Layer 13 of a small transformer language model trained on English Wikipedia (16 layers, counted from 0, width 128).
In attention head 3, each number of a token's query is one row of weights dot the token's vector x. The head spreads its attention over the tokens so far by the softmax of query dot key.

Query weights of the head. A number n stands for (n - 500) times 0.00069.
q0: 533 506 431 349 550 365 621 454 348 368 385 570 483 603 424 523 372 455 388 564 311 670 322 440 321 632 606 451 572 638 487 531 571 547 348 526 394 546 447 621 680 511 384 432 453 385 604 355 474 326 471 551 590 610 528 547 518 545 549 401 559 358 510 657 531 553 472 506 465 486 462 412 453 490 535 555 546 465 480 582 567 678 495 468 598 582 561 512 635 329 417 270 492 660 492 465 523 599 364 520 693 441 412 580 468 372 455 614 437 455 355 579 462 457 503 575 468 575 452 491 606 375 468 448 427 481 581 427
q1: 558 517 479 333 491 442 547 300 502 438 533 500 369 544 274 517 514 548 567 583 460 465 456 499 535 598 522 294 454 501 471 274 629 464 520 622 388 502 583 542 589 484 524 567 686 606 585 557 765 487 501 522 510 610 601 380 348 295 391 434 276 403 580 504 659 449 388 691 433 489 536 405 515 363 538 541 522 683 653 515 385 586 470 523 405 613 374 493 646 610 598 278 559 648 353 481 473 526 542 534 516 564 589 486 609 454 507 510 345 487 488 479 519 486 524 409 460 443 574 555 580 469 445 338 548 573 341 570
q2: 639 555 549 352 512 333 569 539 645 471 606 458 493 631 404 523 436 415 551 611 420 604 514 518 564 529 531 426 357 641 573 467 500 510 417 432 469 513 485 640 594 440 479 558 529 390 415 367 599 602 504 625 431 570 558 610 451 591 518 624 531 400 399 425 479 394 368 669 423 365 452 386 389 400 608 588 617 633 578 552 397 713 324 527 565 441 280 535 512 433 474 431 622 609 539 694 547 527 360 487 601 387 353 506 643 330 622 535 523 504 281 388 423 298 525 329 550 544 559 548 288 435 412 500 479 476 459 509
q3: 487 571 500 288 514 356 592 308 417 507 484 322 550 570 627 496 310 556 420 433 253 689 334 430 551 434 522 327 499 566 517 564 519 550 476 293 432 671 415 463 376 746 327 611 763 433 653 395 420 403 539 518 521 746 570 458 434 636 418 478 389 306 409 574 669 454 345 794 437 512 579 400 350 540 605 721 521 685 786 646 336 631 393 507 440 501 441 605 533 364 650 355 570 553 359 589 388 290 323 525 513 487 605 606 438 268 624 447 355 443 455 608 620 533 452 410 528 377 490 322 581 432 480 462 557 427 373 490
q4: 307 505 351 513 584 582 425 420 529 556 430 529 359 269 475 608 610 669 453 534 572 413 462 366 368 489 642 357 535 557 718 296 371 687 385 635 438 556 389 476 313 630 432 554 489 714 652 500 575 422 400 671 418 516 514 377 352 498 543 508 490 456 527 443 744 507 388 328 503 408 585 530 709 537 531 177 446 615 281 467 607 471 685 519 472 621 477 280 416 604 513 572 401 351 433 270 510 454 652 554 521 597 706 380 306 371 564 793 347 566 538 530 474 437 285 570 462 560 512 427 598 530 541 564 319 585 583 663
q5: 394 410 374 884 565 668 569 786 711 425 630 762 499 409 453 458 522 610 414 443 571 439 405 296 665 441 433 649 676 897 786 492 744 479 528 449 691 407 477 475 429 315 655 553 512 648 542 868 451 465 392 391 509 430 320 469 511 470 401 309 574 685 427 293 264 502 515 320 465 634 427 657 594 404 434 336 438 167 172 420 694 351 733 488 529 532 542 337 390 451 441 627 423 360 504 325 556 492 643 563 440 641 470 650 354 651 590 593 499 646 606 447 569 379 671 544 481 479 508 543 454 526 581 636 615 747 421 506
q6: 707 580 604 283 569 538 618 436 479 469 536 456 648 478 465 430 574 386 532 484 523 458 403 459 483 438 559 441 343 456 631 522 451 266 411 591 619 470 365 539 469 732 534 439 390 359 296 368 618 571 354 438 553 666 570 537 448 573 475 684 464 333 464 718 746 319 373 624 549 441 512 342 489 425 457 532 428 737 726 562 421 652 340 506 511 488 410 491 564 484 504 277 662 643 437 639 623 466 496 519 643 326 526 195 513 395 578 548 458 362 380 575 584 428 638 383 685 404 579 575 507 331 422 302 504 502 389 332
q7: 327 552 494 503 639 516 513 564 595 520 593 614 394 464 478 521 536 596 496 520 486 365 539 435 446 656 432 506 609 378 592 512 409 576 548 424 575 483 383 432 475 681 488 487 629 685 579 341 698 417 623 650 435 281 394 444 426 486 483 771 466 588 510 600 524 513 510 421 632 531 327 453 529 432 548 295 534 456 435 300 611 551 535 621 577 383 512 352 214 612 456 542 335 336 373 373 603 437 476 583 349 604 563 478 548 410 402 492 374 673 520 595 404 452 436 466 305 395 454 424 439 458 435 323 393 641 442 718
q8: 624 539 637 237 546 369 448 563 354 478 530 424 625 545 742 494 450 510 396 600 517 687 425 656 502 364 532 451 468 408 402 492 466 438 367 334 692 442 604 494 343 351 415 436 476 420 436 360 441 534 501 435 547 707 606 609 439 530 611 496 585 444 375 445 410 598 595 622 394 538 543 272 410 511 458 571 422 509 850 671 585 691 464 618 648 624 218 731 528 486 599 544 671 627 675 636 459 653 506 465 580 334 340 571 767 457 718 349 658 467 336 350 611 392 644 531 655 612 555 525 656 516 484 448 434 506 421 510
q9: 470 454 479 258 484 560 509 433 491 667 406 353 574 587 467 605 428 468 493 569 493 495 360 500 603 483 596 385 472 320 563 633 491 460 430 453 406 570 455 322 600 597 561 483 646 533 574 418 732 720 367 596 486 407 617 626 462 424 582 627 571 309 359 593 691 434 307 706 564 498 464 315 431 555 432 551 569 649 709 612 457 417 426 662 504 545 562 487 467 589 606 567 495 413 588 668 502 480 466 549 554 400 404 433 706 407 580 609 491 418 423 458 620 406 455 384 506 352 617 594 524 439 591 370 433 646 486 398
q10: 500 397 449 626 481 502 530 591 552 298 648 663 311 476 439 450 667 486 536 381 554 445 593 664 432 593 437 656 501 652 692 556 600 652 439 587 610 439 436 637 433 564 473 543 230 569 617 361 501 564 661 458 431 474 362 355 411 347 294 454 542 518 466 489 399 605 570 593 522 421 523 643 458 457 360 285 528 446 533 473 553 508 580 370 326 366 451 727 505 540 548 597 496 569 475 620 492 497 427 477 500 652 490 413 360 311 374 421 448 510 455 551 618 482 398 479 308 603 440 591 520 615 422 715 587 445 458 434
q11: 331 326 449 467 395 466 486 516 550 434 520 827 314 323 545 321 545 706 512 642 464 588 497 560 422 546 549 593 572 644 555 492 457 592 462 496 561 232 368 543 290 444 424 457 626 638 527 707 566 413 558 574 722 568 559 333 522 488 305 313 461 534 678 535 289 625 724 516 259 660 508 559 534 591 633 420 404 368 452 569 527 634 688 562 682 659 461 246 337 582 468 548 363 462 495 485 466 680 733 387 549 409 549 519 453 618 580 569 618 522 614 362 524 524 356 453 357 596 603 278 498 628 626 768 562 494 427 636
q12: 545 419 681 402 525 376 600 521 417 653 466 469 646 545 679 487 489 365 418 638 424 592 503 400 490 433 422 420 527 503 410 534 660 404 474 482 308 350 388 525 461 475 420 468 373 360 327 355 431 595 492 542 589 451 774 651 584 407 515 623 449 643 327 725 754 396 362 423 435 431 547 397 491 540 255 471 574 644 530 534 227 631 464 531 501 289 533 491 622 615 522 470 388 654 493 465 605 451 426 501 522 428 544 404 483 219 334 460 469 407 450 518 733 391 386 594 800 421 531 685 508 578 577 341 466 521 452 335
q13: 605 477 572 310 498 403 397 451 287 556 568 529 726 579 652 365 465 374 556 519 598 595 657 630 351 394 304 618 450 317 439 522 571 511 512 512 586 410 577 386 805 385 517 575 550 469 489 424 775 474 414 605 779 380 395 447 354 527 561 583 704 589 498 380 601 498 276 806 509 666 566 574 555 505 435 621 576 728 659 702 458 496 419 362 604 690 433 654 528 479 572 433 748 558 456 651 627 692 603 475 697 347 361 425 449 310 532 525 424 312 247 395 593 609 509 517 573 441 701 363 438 561 478 519 416 495 375 379
q14: 771 473 719 322 556 512 484 397 407 336 572 231 734 571 519 478 367 335 420 393 520 687 464 506 468 375 630 498 406 459 512 624 464 205 616 469 494 392 606 411 766 617 525 303 628 470 570 303 460 663 491 392 447 795 736 570 487 520 465 596 708 376 516 414 618 472 347 614 670 483 680 456 369 296 625 741 527 389 873 716 348 636 486 505 565 305 287 623 420 366 529 210 693 810 475 631 662 608 257 793 823 454 479 421 688 319 767 390 761 229 318 564 534 437 649 529 721 481 476 589 631 388 423 452 734 493 357 125
q15: 484 526 621 555 564 601 306 624 510 564 544 343 492 623 373 647 425 570 555 457 450 477 439 373 456 516 466 648 539 609 529 368 487 449 463 541 326 523 513 530 554 607 576 515 511 524 558 485 505 500 741 491 532 403 598 412 468 319 547 414 494 623 520 545 508 528 467 508 443 483 364 567 668 569 445 349 344 600 378 419 462 351 452 662 433 378 471 201 385 360 392 385 357 379 299 524 390 323 461 444 516 542 626 349 396 667 481 493 451 580 507 620 386 635 387 557 364 440 261 402 373 383 425 491 632 601 436 436
q16: 734 769 660 376 456 600 333 523 323 513 727 379 691 718 396 491 331 434 388 202 572 633 425 260 433 489 439 514 486 368 296 470 507 197 383 650 444 578 794 535 530 630 636 243 592 590 437 433 452 683 552 652 537 408 770 549 729 690 673 524 556 617 420 648 493 432 368 564 540 500 494 415 472 623 612 599 424 539 539 502 341 468 396 483 574 632 445 479 691 83 547 429 582 470 553 473 456 467 275 645 415 275 457 692 333 539 663 586 555 457 448 564 416 551 613 540 633 460 374 358 502 407 470 533 675 603 412 238
q17: 679 360 356 185 383 297 546 456 586 548 491 430 489 514 431 600 566 488 805 622 589 588 234 604 346 451 515 282 430 342 442 654 521 413 295 573 454 683 530 569 578 594 497 265 433 244 481 442 321 649 388 438 453 454 371 688 531 451 488 565 552 523 454 619 572 378 514 541 520 436 475 214 420 600 563 458 514 565 755 446 386 441 435 634 503 549 223 595 525 167 399 451 477 583 583 598 543 427 140 499 471 432 651 431 546 258 624 727 412 155 442 269 563 505 596 252 505 645 588 488 302 414 547 512 558 373 469 260
q18: 508 568 506 474 363 416 834 430 546 352 357 359 370 549 735 330 447 561 121 668 505 451 430 361 568 476 483 471 752 528 515 765 423 673 440 533 600 626 588 519 519 473 483 392 523 410 430 485 395 649 437 571 585 581 463 658 409 350 309 489 441 461 434 545 319 568 496 717 517 304 523 630 492 537 179 770 386 628 600 365 556 554 800 268 426 641 438 413 772 447 399 488 694 279 427 518 577 762 459 507 288 468 432 654 454 369 557 639 363 316 371 291 656 352 464 212 608 412 435 568 639 597 383 727 547 546 503 419
q19: 455 610 444 418 442 606 523 655 500 421 361 596 528 493 481 363 625 499 407 330 536 620 392 460 584 471 657 625 593 462 511 462 614 448 436 550 364 444 383 443 279 801 595 605 485 551 504 467 541 388 508 380 639 387 477 435 394 480 545 702 392 602 454 592 128 329 484 406 342 706 339 478 407 665 364 522 383 176 478 482 600 412 327 401 202 381 667 389 519 221 593 438 373 571 641 537 473 325 677 395 540 584 637 637 296 567 465 457 223 620 607 644 535 526 554 612 615 415 397 520 520 592 465 344 403 453 270 651
q20: 644 539 425 421 421 469 529 718 458 580 453 452 726 423 466 637 519 653 637 402 401 561 630 647 467 473 430 401 427 538 459 349 562 321 585 502 619 713 385 489 455 614 456 279 626 574 579 257 384 443 501 407 528 422 417 296 395 657 378 321 477 459 663 552 636 452 557 658 446 443 702 313 453 345 480 578 581 669 678 506 418 502 389 303 583 357 230 584 360 702 598 402 478 753 390 406 527 424 395 516 547 352 598 580 426 568 490 324 803 337 470 575 492 678 531 364 275 597 243 821 536 444 182 589 359 483 489 256
q21: 458 452 675 614 529 459 666 321 597 404 564 540 447 429 428 655 443 536 432 281 465 367 487 547 594 443 583 262 550 481 391 480 617 460 630 672 421 326 487 297 240 433 487 622 452 455 679 357 759 579 696 391 472 805 694 500 608 464 417 298 696 401 472 478 625 532 465 393 438 474 682 525 438 544 668 425 355 341 535 685 510 676 581 503 282 492 727 552 576 472 755 477 508 490 448 363 633 640 553 480 503 477 377 578 269 466 452 747 639 524 573 551 531 293 404 483 432 486 500 521 638 506 477 636 543 476 638 285
q22: 515 337 370 647 576 553 710 614 575 492 553 630 643 652 523 637 566 481 477 680 511 504 489 500 603 551 452 301 483 563 566 435 450 544 405 518 527 562 368 519 420 380 546 634 589 426 599 537 331 468 633 468 357 618 491 339 521 573 274 506 473 384 568 548 608 634 538 512 309 539 500 395 617 347 638 672 425 435 484 567 244 463 814 526 649 437 739 493 577 579 365 483 467 687 396 165 451 491 630 590 636 819 456 447 493 670 465 256 589 489 556 527 676 421 496 527 65 497 501 404 523 442 388 477 452 486 330 615
q23: 574 515 492 490 401 352 483 851 600 485 587 701 589 436 612 518 432 456 440 585 560 626 681 638 317 526 373 426 537 544 452 551 629 629 644 325 673 505 560 571 316 609 396 485 545 738 657 603 638 417 543 596 396 413 579 509 485 499 347 534 467 663 355 492 728 378 707 487 362 576 603 597 415 576 523 399 571 656 618 516 331 497 608 367 496 475 298 576 393 630 687 500 768 574 501 555 510 615 328 535 463 289 738 647 374 490 455 629 382 359 394 406 339 283 491 421 379 540 430 572 221 549 387 386 401 513 471 612
q24: 497 412 386 648 457 491 451 420 436 627 616 593 596 355 724 327 670 230 508 655 737 518 618 497 668 684 498 366 261 437 509 467 481 614 631 457 322 393 665 462 422 555 408 680 401 686 343 273 241 547 440 656 389 586 606 663 544 475 560 505 468 276 567 682 492 675 444 457 367 497 670 394 572 379 408 548 384 499 474 586 521 432 604 467 831 376 446 564 520 573 459 548 592 649 385 637 464 403 366 556 560 608 645 280 619 722 250 216 380 695 628 650 483 436 703 205 478 767 839 530 462 647 676 624 554 682 364 468
q25: 450 339 376 247 412 397 681 472 389 638 284 682 426 320 558 394 602 392 544 506 416 590 382 542 608 598 608 529 518 572 414 580 425 593 557 347 545 546 527 616 822 337 329 623 313 538 494 618 512 693 298 671 306 462 397 453 577 370 528 516 268 552 455 484 564 416 511 386 488 597 601 631 453 454 628 579 412 579 634 400 657 418 284 187 630 607 498 592 432 734 577 623 406 315 425 477 506 481 528 560 601 545 536 275 773 394 337 503 490 714 558 607 566 467 553 542 668 408 615 464 455 822 640 638 387 331 497 679
q26: 568 283 442 687 410 445 510 494 485 477 612 535 534 283 574 521 856 605 642 759 621 528 470 455 673 489 569 391 447 567 609 631 588 599 592 675 395 435 464 328 308 394 471 680 397 769 672 546 414 449 470 505 542 442 463 537 377 620 371 492 455 493 618 648 541 428 664 242 488 442 307 509 341 584 404 518 499 382 435 536 499 303 647 212 469 708 508 359 288 249 490 498 436 647 459 560 391 711 367 665 410 282 445 563 377 522 539 652 333 624 478 385 600 552 524 537 531 744 425 527 660 427 540 735 455 407 578 383
q27: 506 542 583 256 378 458 214 646 610 444 321 628 386 503 629 706 496 479 421 610 443 391 748 419 578 591 524 727 762 464 643 478 458 415 570 439 525 413 493 270 557 391 478 506 505 369 666 551 607 500 577 314 501 541 530 640 697 400 572 584 717 372 424 386 23 333 525 650 607 257 501 618 709 285 561 453 625 575 728 555 630 475 761 683 295 392 77 240 497 308 633 23 371 413 346 364 581 529 570 582 248 408 567 289 589 548 284 694 542 385 674 454 651 564 614 278 723 502 430 697 290 718 419 648 386 705 424 330
q28: 644 487 465 482 496 468 554 751 580 575 365 542 691 558 527 547 613 479 390 589 505 706 378 519 469 273 343 485 558 498 324 557 238 459 692 363 350 502 413 506 624 428 379 325 454 593 722 499 464 585 426 656 348 428 311 398 535 521 415 538 499 503 483 455 726 658 595 524 445 598 548 447 542 400 626 620 551 437 451 762 507 541 474 651 608 557 520 620 385 660 429 528 409 443 449 421 602 284 438 527 589 440 580 529 470 585 684 437 537 369 540 366 291 407 446 312 132 655 472 430 480 298 631 673 540 608 556 611
q29: 524 360 595 436 565 647 288 473 616 241 598 372 433 580 519 465 593 624 413 517 522 489 758 531 486 547 307 596 473 382 484 510 514 376 639 494 717 650 490 477 530 571 658 583 576 666 417 477 509 588 419 419 543 511 415 633 764 442 653 458 616 704 556 352 280 613 503 694 468 719 227 441 627 543 548 456 531 404 640 422 550 479 406 561 369 520 460 490 272 660 228 396 385 387 366 330 460 536 431 374 532 753 424 510 545 826 500 445 603 506 424 452 375 480 581 589 330 646 446 119 383 584 445 393 412 532 588 588
q30: 543 491 611 480 402 411 569 508 473 631 540 602 577 608 413 372 147 409 287 304 742 530 458 831 583 417 333 596 499 624 452 311 665 499 655 231 366 542 463 601 606 413 553 395 752 519 471 435 557 614 414 452 572 446 299 537 451 619 580 558 469 322 513 479 603 412 602 386 592 639 503 648 533 579 374 789 554 449 662 565 251 459 413 596 666 661 758 541 626 513 630 341 795 599 435 541 505 388 568 548 599 254 670 475 403 413 590 376 153 758 509 631 386 514 621 570 413 489 319 408 532 316 452 326 402 698 584 546
q31: 594 494 447 440 617 659 470 490 532 287 514 376 651 491 263 530 425 818 692 477 525 586 628 761 221 532 521 458 466 700 532 603 420 521 439 389 563 594 686 369 616 550 345 466 335 558 476 602 566 639 312 279 420 477 539 409 512 385 298 411 435 472 565 284 351 501 498 536 622 475 397 477 640 446 485 425 634 293 451 410 401 558 611 429 276 534 574 556 410 663 278 518 475 203 254 477 626 569 245 362 562 655 503 531 292 457 644 528 596 343 666 505 519 337 402 620 412 538 387 667 459 555 695 423 517 343 615 567

Each question shows a short text with each token's key, already scaled and adjusted for position as the last token sees it. A number n stands for (n - 500) times 0.0027.

Then comes the last token's vector x. A number n stands for (n - 500) times 0.0096.

0 "k": 444 612 435 568 487 497 520 540 528 407 390 529 448 555 583 795 298 612 474 592 590 565 478 493 494 548 519 455 549 483 635 457
1 "ly ": 499 559 448 565 638 517 479 571 368 476 595 608 428 449 441 794 348 634 626 522 459 573 449 501 440 505 606 528 529 430 525 493
2 "with ": 462 521 387 494 664 583 464 686 354 454 626 555 342 467 370 782 304 756 660 515 422 621 489 443 341 557 602 535 519 360 573 521
3 "the": 441 410 460 387 540 579 431 681 344 478 518 403 295 591 534 838 367 691 550 566 521 521 492 575 401 547 563 401 473 459 537 479
4 "ir ": 479 397 442 392 561 653 302 619 395 416 599 585 382 531 431 751 197 688 647 510 433 713 550 513 456 511 636 473 496 355 597 486
x: 549 549 661 220 463 440 597 562 414 441 427 525 404 566 577 436 308 622 550 451 513 560 562 416 604 505 595 617 578 483 534 665 465 628 454 384 458 343 380 490 643 389 482 584 371 517 506 437 538 384 459 584 464 517 391 658 401 317 487 394 390 556 402 600 286 589 542 334 399 282 487 537 593 644 522 484 562 475 524 459 538 484 464 440 428 312 404 508 466 571 491 420 437 371 567 543 543 407 561 581 471 669 474 423 412 650 389 356 555 528 412 545 675 515 519 564 810 452 505 378 538 611 424 396 498 571 594 419
Which token does the last token look at most, and with what share of its attention? 2 "with ", with about 30%

0 "to ": 572 523 456 597 742 495 490 666 370 461 649 575 296 462 414 792 308 771 716 546 454 607 471 490 336 520 617 456 580 364 511 532
1 "d": 505 521 397 480 582 476 436 646 439 508 543 429 408 514 581 720 298 728 474 657 539 523 535 471 495 419 506 485 429 456 584 447
2 "ri": 431 467 396 477 404 490 527 512 466 464 435 465 472 581 533 641 419 571 597 523 634 457 454 478 441 380 473 397 652 636 471 335
3 "v": 522 447 432 492 413 425 483 571 498 446 454 474 313 576 590 734 326 661 535 503 652 443 481 454 554 502 556 486 586 496 501 511
4 "e": 629 415 475 373 546 542 482 603 476 417 439 431 363 564 579 706 242 669 467 608 421 614 415 444 483 588 548 400 575 488 549 444
x: 647 544 396 778 585 440 533 438 597 482 570 600 363 469 594 575 361 481 332 564 371 472 490 591 484 539 628 614 512 594 493 520 500 602 534 559 607 479 448 469 494 453 513 684 553 478 491 515 639 262 673 399 386 368 362 355 358 312 373 590 430 481 355 514 472 428 395 539 612 556 371 435 559 497 455 441 518 539 584 511 813 528 423 493 476 627 514 545 356 592 615 468 464 575 264 275 410 589 646 539 428 427 514 367 459 378 82 522 268 493 500 504 567 585 342 544 442 391 503 456 526 697 383 435 535 389 444 505
Which token does the last token look at most? 0 "to "

0 "ip": 521 633 405 536 465 500 484 571 497 506 433 524 378 529 615 915 294 636 594 561 523 571 482 515 474 574 509 488 559 486 500 431
1 "al ": 472 555 441 558 592 472 478 583 373 475 585 551 484 492 476 833 306 561 652 543 449 616 464 498 461 511 611 518 523 440 483 501
2 "p": 438 490 347 417 487 475 359 628 428 458 531 485 408 556 559 876 436 609 522 590 491 597 526 514 471 538 508 339 552 415 577 413
3 "h": 508 407 370 423 475 500 443 558 497 456 403 470 491 565 544 847 421 669 528 668 638 565 531 469 532 394 536 389 500 513 580 395
4 "ot": 560 541 459 375 519 491 488 505 411 472 447 547 353 572 446 715 491 593 501 513 537 586 504 423 551 549 508 505 568 475 651 427
x: 418 505 565 711 391 521 364 347 548 544 474 426 662 667 519 672 327 604 445 606 473 452 446 537 497 524 388 374 668 571 361 472 422 531 582 440 710 564 465 517 450 651 595 595 461 686 471 341 624 337 752 525 757 410 344 438 485 390 531 428 316 632 527 413 307 462 546 309 462 501 513 707 334 602 402 382 615 459 442 455 627 542 529 603 546 505 416 751 540 619 611 601 591 369 532 370 506 465 532 382 552 627 428 468 388 528 579 437 396 536 452 440 626 709 463 459 562 502 486 528 293 385 693 701 321 652 531 488
Which token does the last token look at most, and with what share of its attention? 2 "p", with about 50%

0 "===": 524 537 476 593 539 579 511 662 341 513 585 317 613 656 540 899 135 721 681 658 410 550 472 449 409 450 469 574 499 373 517 403
1 "\n": 527 498 473 551 547 489 460 525 392 547 619 443 476 676 478 933 243 535 632 600 463 529 460 541 522 556 464 610 502 433 390 549
2 "D": 454 495 323 393 563 553 410 688 396 457 529 454 335 528 531 890 307 609 630 687 451 589 548 481 487 409 396 486 523 473 552 403
3 "ot": 523 377 361 342 480 537 523 566 367 418 491 444 405 583 495 943 315 617 618 596 597 524 477 564 505 541 492 451 586 551 650 398
4 "el ": 523 451 468 418 544 598 417 591 332 469 590 539 403 465 366 800 374 589 676 584 470 617 476 530 478 459 554 514 560 433 482 576
x: 488 460 480 361 529 525 454 502 511 348 421 470 419 589 537 514 308 408 512 442 468 505 545 443 426 584 480 530 537 483 725 433 475 634 487 433 399 579 592 464 652 398 511 448 476 497 406 494 621 584 480 500 470 519 519 426 512 336 550 532 613 606 531 551 279 595 516 616 547 527 460 556 594 441 580 445 488 341 411 513 549 595 357 515 293 306 514 451 637 393 487 440 491 212 467 583 525 610 405 452 407 535 568 350 499 522 336 527 367 484 485 516 476 696 544 463 877 399 466 615 488 606 494 622 547 580 483 492
Which token does the last token look at most? 1 "\n"

0 "it": 451 638 417 560 542 503 564 524 484 440 507 496 467 512 561 717 296 649 469 589 487 579 464 531 498 536 572 461 589 456 589 472
1 "ted ": 515 575 411 555 619 522 481 595 351 492 591 590 391 503 463 882 304 710 659 642 407 546 399 452 452 502 595 608 501 421 532 477
2 "the ": 410 546 392 503 614 563 394 648 365 456 607 580 379 574 468 815 186 680 625 596 436 641 461 520 436 506 641 546 542 336 500 526
3 "m": 487 413 396 392 581 498 428 597 350 496 479 561 368 597 544 916 341 597 573 674 539 566 563 558 439 566 598 502 537 398 458 452
4 "ur": 572 387 498 395 428 532 482 527 414 403 454 453 438 517 547 780 308 667 619 601 556 589 515 610 525 567 507 550 661 526 505 482
x: 429 654 410 694 722 469 577 740 608 474 199 534 587 434 409 617 438 577 501 574 576 437 261 614 602 570 494 532 678 521 536 383 424 461 573 656 456 464 435 484 606 420 639 592 549 522 556 420 642 454 520 434 493 265 534 501 541 612 545 495 544 499 551 475 564 575 445 376 559 592 724 562 593 402 365 465 471 450 649 438 482 476 529 553 422 314 431 396 409 480 407 555 464 393 539 602 575 452 594 473 433 502 481 706 486 706 521 585 517 539 522 299 648 707 303 681 624 582 633 351 532 802 529 395 464 628 559 712
Which two tokens does the last token look at most, in order? 2 "the ", 3 "m"

0 "Th": 532 541 358 621 547 512 493 706 386 500 524 490 444 555 568 933 345 633 582 762 441 552 465 547 402 430 508 471 530 521 642 440
1 "ere ": 517 550 460 532 625 459 458 595 343 554 559 485 369 501 452 842 363 638 662 590 413 511 496 536 455 465 613 565 495 446 497 513
2 "s": 445 472 411 404 569 409 431 548 405 484 421 424 456 548 571 755 338 584 505 573 440 504 410 440 463 484 465 510 472 436 569 430
3 "he ": 417 435 420 456 599 635 370 622 251 467 578 533 340 405 414 757 263 747 728 606 410 652 539 546 471 439 650 502 536 379 519 461
4 "m": 572 487 516 415 588 468 434 515 402 504 438 474 354 562 552 835 360 612 541 663 507 483 499 491 414 503 602 528 547 475 400 477
x: 538 403 492 679 611 583 520 506 580 577 450 567 350 640 593 420 399 436 643 576 389 507 465 473 728 542 722 532 519 752 517 529 597 585 626 484 535 437 531 519 531 346 609 557 470 525 583 344 472 298 282 402 265 226 495 644 673 612 532 596 381 452 494 523 330 435 374 624 308 496 423 424 637 576 599 533 434 536 559 516 433 490 501 528 553 609 477 343 567 524 329 661 257 318 489 391 514 455 613 452 540 511 378 512 283 468 407 461 437 457 554 421 234 592 638 609 533 365 573 501 187 494 429 692 482 462 521 416
Which token does the last token look at most? 3 "he "

0 "os": 514 666 340 587 476 502 549 613 413 477 422 464 376 591 515 812 342 759 582 518 492 599 431 467 467 556 466 473 611 485 657 478
1 "ed": 390 597 296 525 479 483 511 617 456 496 428 501 432 578 597 845 300 726 522 675 439 615 460 480 475 531 450 470 579 483 620 459
2 "ly ": 434 526 396 499 614 590 471 549 368 484 589 605 397 462 386 813 321 701 599 484 431 610 531 540 468 482 599 494 562 428 551 473
3 "k": 487 464 479 430 517 501 434 545 488 441 444 437 398 517 478 785 376 573 541 574 622 545 484 573 475 551 532 493 531 514 608 500
4 "il": 564 396 554 387 464 534 441 545 435 442 404 507 335 478 574 714 387 582 545 504 646 506 423 572 454 563 529 382 619 533 555 505
x: 507 459 316 386 353 539 464 620 633 471 651 669 464 386 436 493 418 556 517 521 446 404 578 535 476 383 723 512 536 802 526 427 452 505 563 553 468 443 475 410 556 429 594 518 460 664 432 636 547 519 424 641 369 285 424 394 518 561 356 467 432 549 506 461 314 559 510 522 319 579 496 536 511 487 522 465 348 374 430 487 672 373 511 462 446 512 592 404 403 568 512 450 478 297 652 267 382 478 688 480 580 610 425 463 757 740 441 775 693 564 457 494 326 509 597 695 526 407 259 382 316 573 552 500 293 454 501 342
Which token does the last token look at most? 2 "ly "

0 "m": 459 610 415 591 503 464 526 560 504 510 384 588 403 574 609 903 337 614 554 590 548 600 549 506 518 573 583 534 551 488 489 458
1 "ed": 438 639 338 528 479 432 449 593 471 494 357 509 419 601 618 878 269 657 560 594 504 616 485 450 574 521 545 475 549 535 602 472
2 "ic": 395 417 421 522 503 487 444 571 488 459 382 448 451 584 477 664 398 626 417 478 576 667 526 442 545 427 519 423 599 467 510 485
3 "al ": 467 445 465 440 569 561 421 546 414 460 502 566 470 457 503 807 284 598 604 524 439 713 528 485 530 430 584 455 538 457 540 463
4 "di": 582 432 547 405 527 497 474 532 457 413 438 462 364 543 556 801 331 660 621 536 570 633 477 487 604 598 526 431 534 608 533 422
x: 548 565 688 382 476 453 594 574 443 568 380 683 419 606 479 453 622 548 586 567 570 337 493 507 504 615 454 441 497 624 430 528 338 459 554 573 411 284 312 633 596 543 650 564 390 531 453 578 387 522 593 509 434 404 342 562 406 561 480 612 307 561 423 520 292 591 490 543 476 523 342 682 542 473 439 524 530 518 479 431 665 588 595 475 543 529 639 339 564 528 394 497 269 319 296 521 689 538 531 369 466 684 600 611 406 865 312 469 273 640 326 505 372 431 408 542 445 470 485 353 553 406 494 667 461 597 561 461
Which two tokens does the last token look at most, in order? 3 "al ", 4 "di"

0 ", ": 547 514 509 578 624 444 487 561 385 534 589 584 448 497 420 764 304 617 617 545 412 545 505 529 381 513 631 533 533 364 441 520
1 "a ": 456 578 425 584 596 523 467 701 334 511 622 579 306 470 420 794 169 706 659 589 347 598 481 593 388 523 614 605 577 319 499 491
2 "l": 511 513 370 508 570 479 447 606 353 572 462 533 454 530 529 875 343 560 532 621 553 584 459 552 495 595 539 446 448 398 535 414
3 "aw": 428 406 398 438 526 615 378 612 430 447 488 491 357 524 605 733 346 592 564 548 558 578 561 485 559 498 487 427 553 510 489 416
4 "y": 589 416 496 403 479 539 413 577 529 470 417 483 452 469 624 777 164 685 468 592 552 666 563 505 512 535 500 460 550 467 565 465
x: 535 616 643 495 465 629 622 534 555 215 586 561 335 499 553 462 578 525 514 374 536 421 573 501 527 736 370 521 781 488 521 349 322 380 491 387 603 427 405 488 425 498 492 709 439 572 539 602 499 360 325 338 476 383 538 599 414 509 372 488 560 689 608 563 372 588 440 454 678 571 466 546 512 580 466 295 532 463 601 564 701 517 504 550 464 481 395 607 317 587 598 490 276 285 468 333 464 434 716 499 350 570 480 409 439 491 395 547 340 624 467 411 515 487 479 475 340 401 382 254 445 486 182 441 563 476 416 595
Which token does the last token look at most, and with what share of its attention? 1 "a ", with about 100%

0 "av": 542 533 394 506 550 549 485 549 613 534 463 537 364 535 562 771 410 601 521 516 556 538 539 517 440 479 530 380 555 517 494 478
1 "an": 368 604 361 470 494 517 565 563 467 437 401 527 361 556 583 730 353 696 496 590 504 576 440 435 441 628 496 314 577 457 605 513
2 "n": 453 468 364 412 452 478 557 585 503 492 426 547 374 542 521 659 505 669 470 575 521 530 529 480 352 533 458 457 593 422 638 590
3 "a": 521 425 439 369 458 438 490 569 477 558 435 484 452 517 554 658 424 616 481 623 458 523 529 535 406 522 439 427 679 443 553 489
4 "h ": 506 478 445 439 539 604 492 536 383 470 565 607 449 483 361 775 417 614 642 562 464 585 459 500 393 491 612 509 520 449 507 581
x: 456 581 501 264 366 465 574 468 585 457 457 449 408 563 479 509 270 550 546 523 387 538 517 389 415 511 567 588 436 594 572 498 483 628 570 553 448 531 526 458 703 409 495 504 469 382 458 543 573 588 567 569 484 459 447 555 507 504 463 564 581 663 452 494 407 470 464 490 577 429 405 549 516 522 465 478 469 396 487 532 567 655 444 467 243 326 511 417 637 373 402 474 403 174 508 486 409 531 476 394 335 496 499 473 528 420 372 564 397 383 479 440 582 627 484 473 883 373 481 559 479 535 500 584 564 462 481 511
Which token does the last token look at most? 4 "h "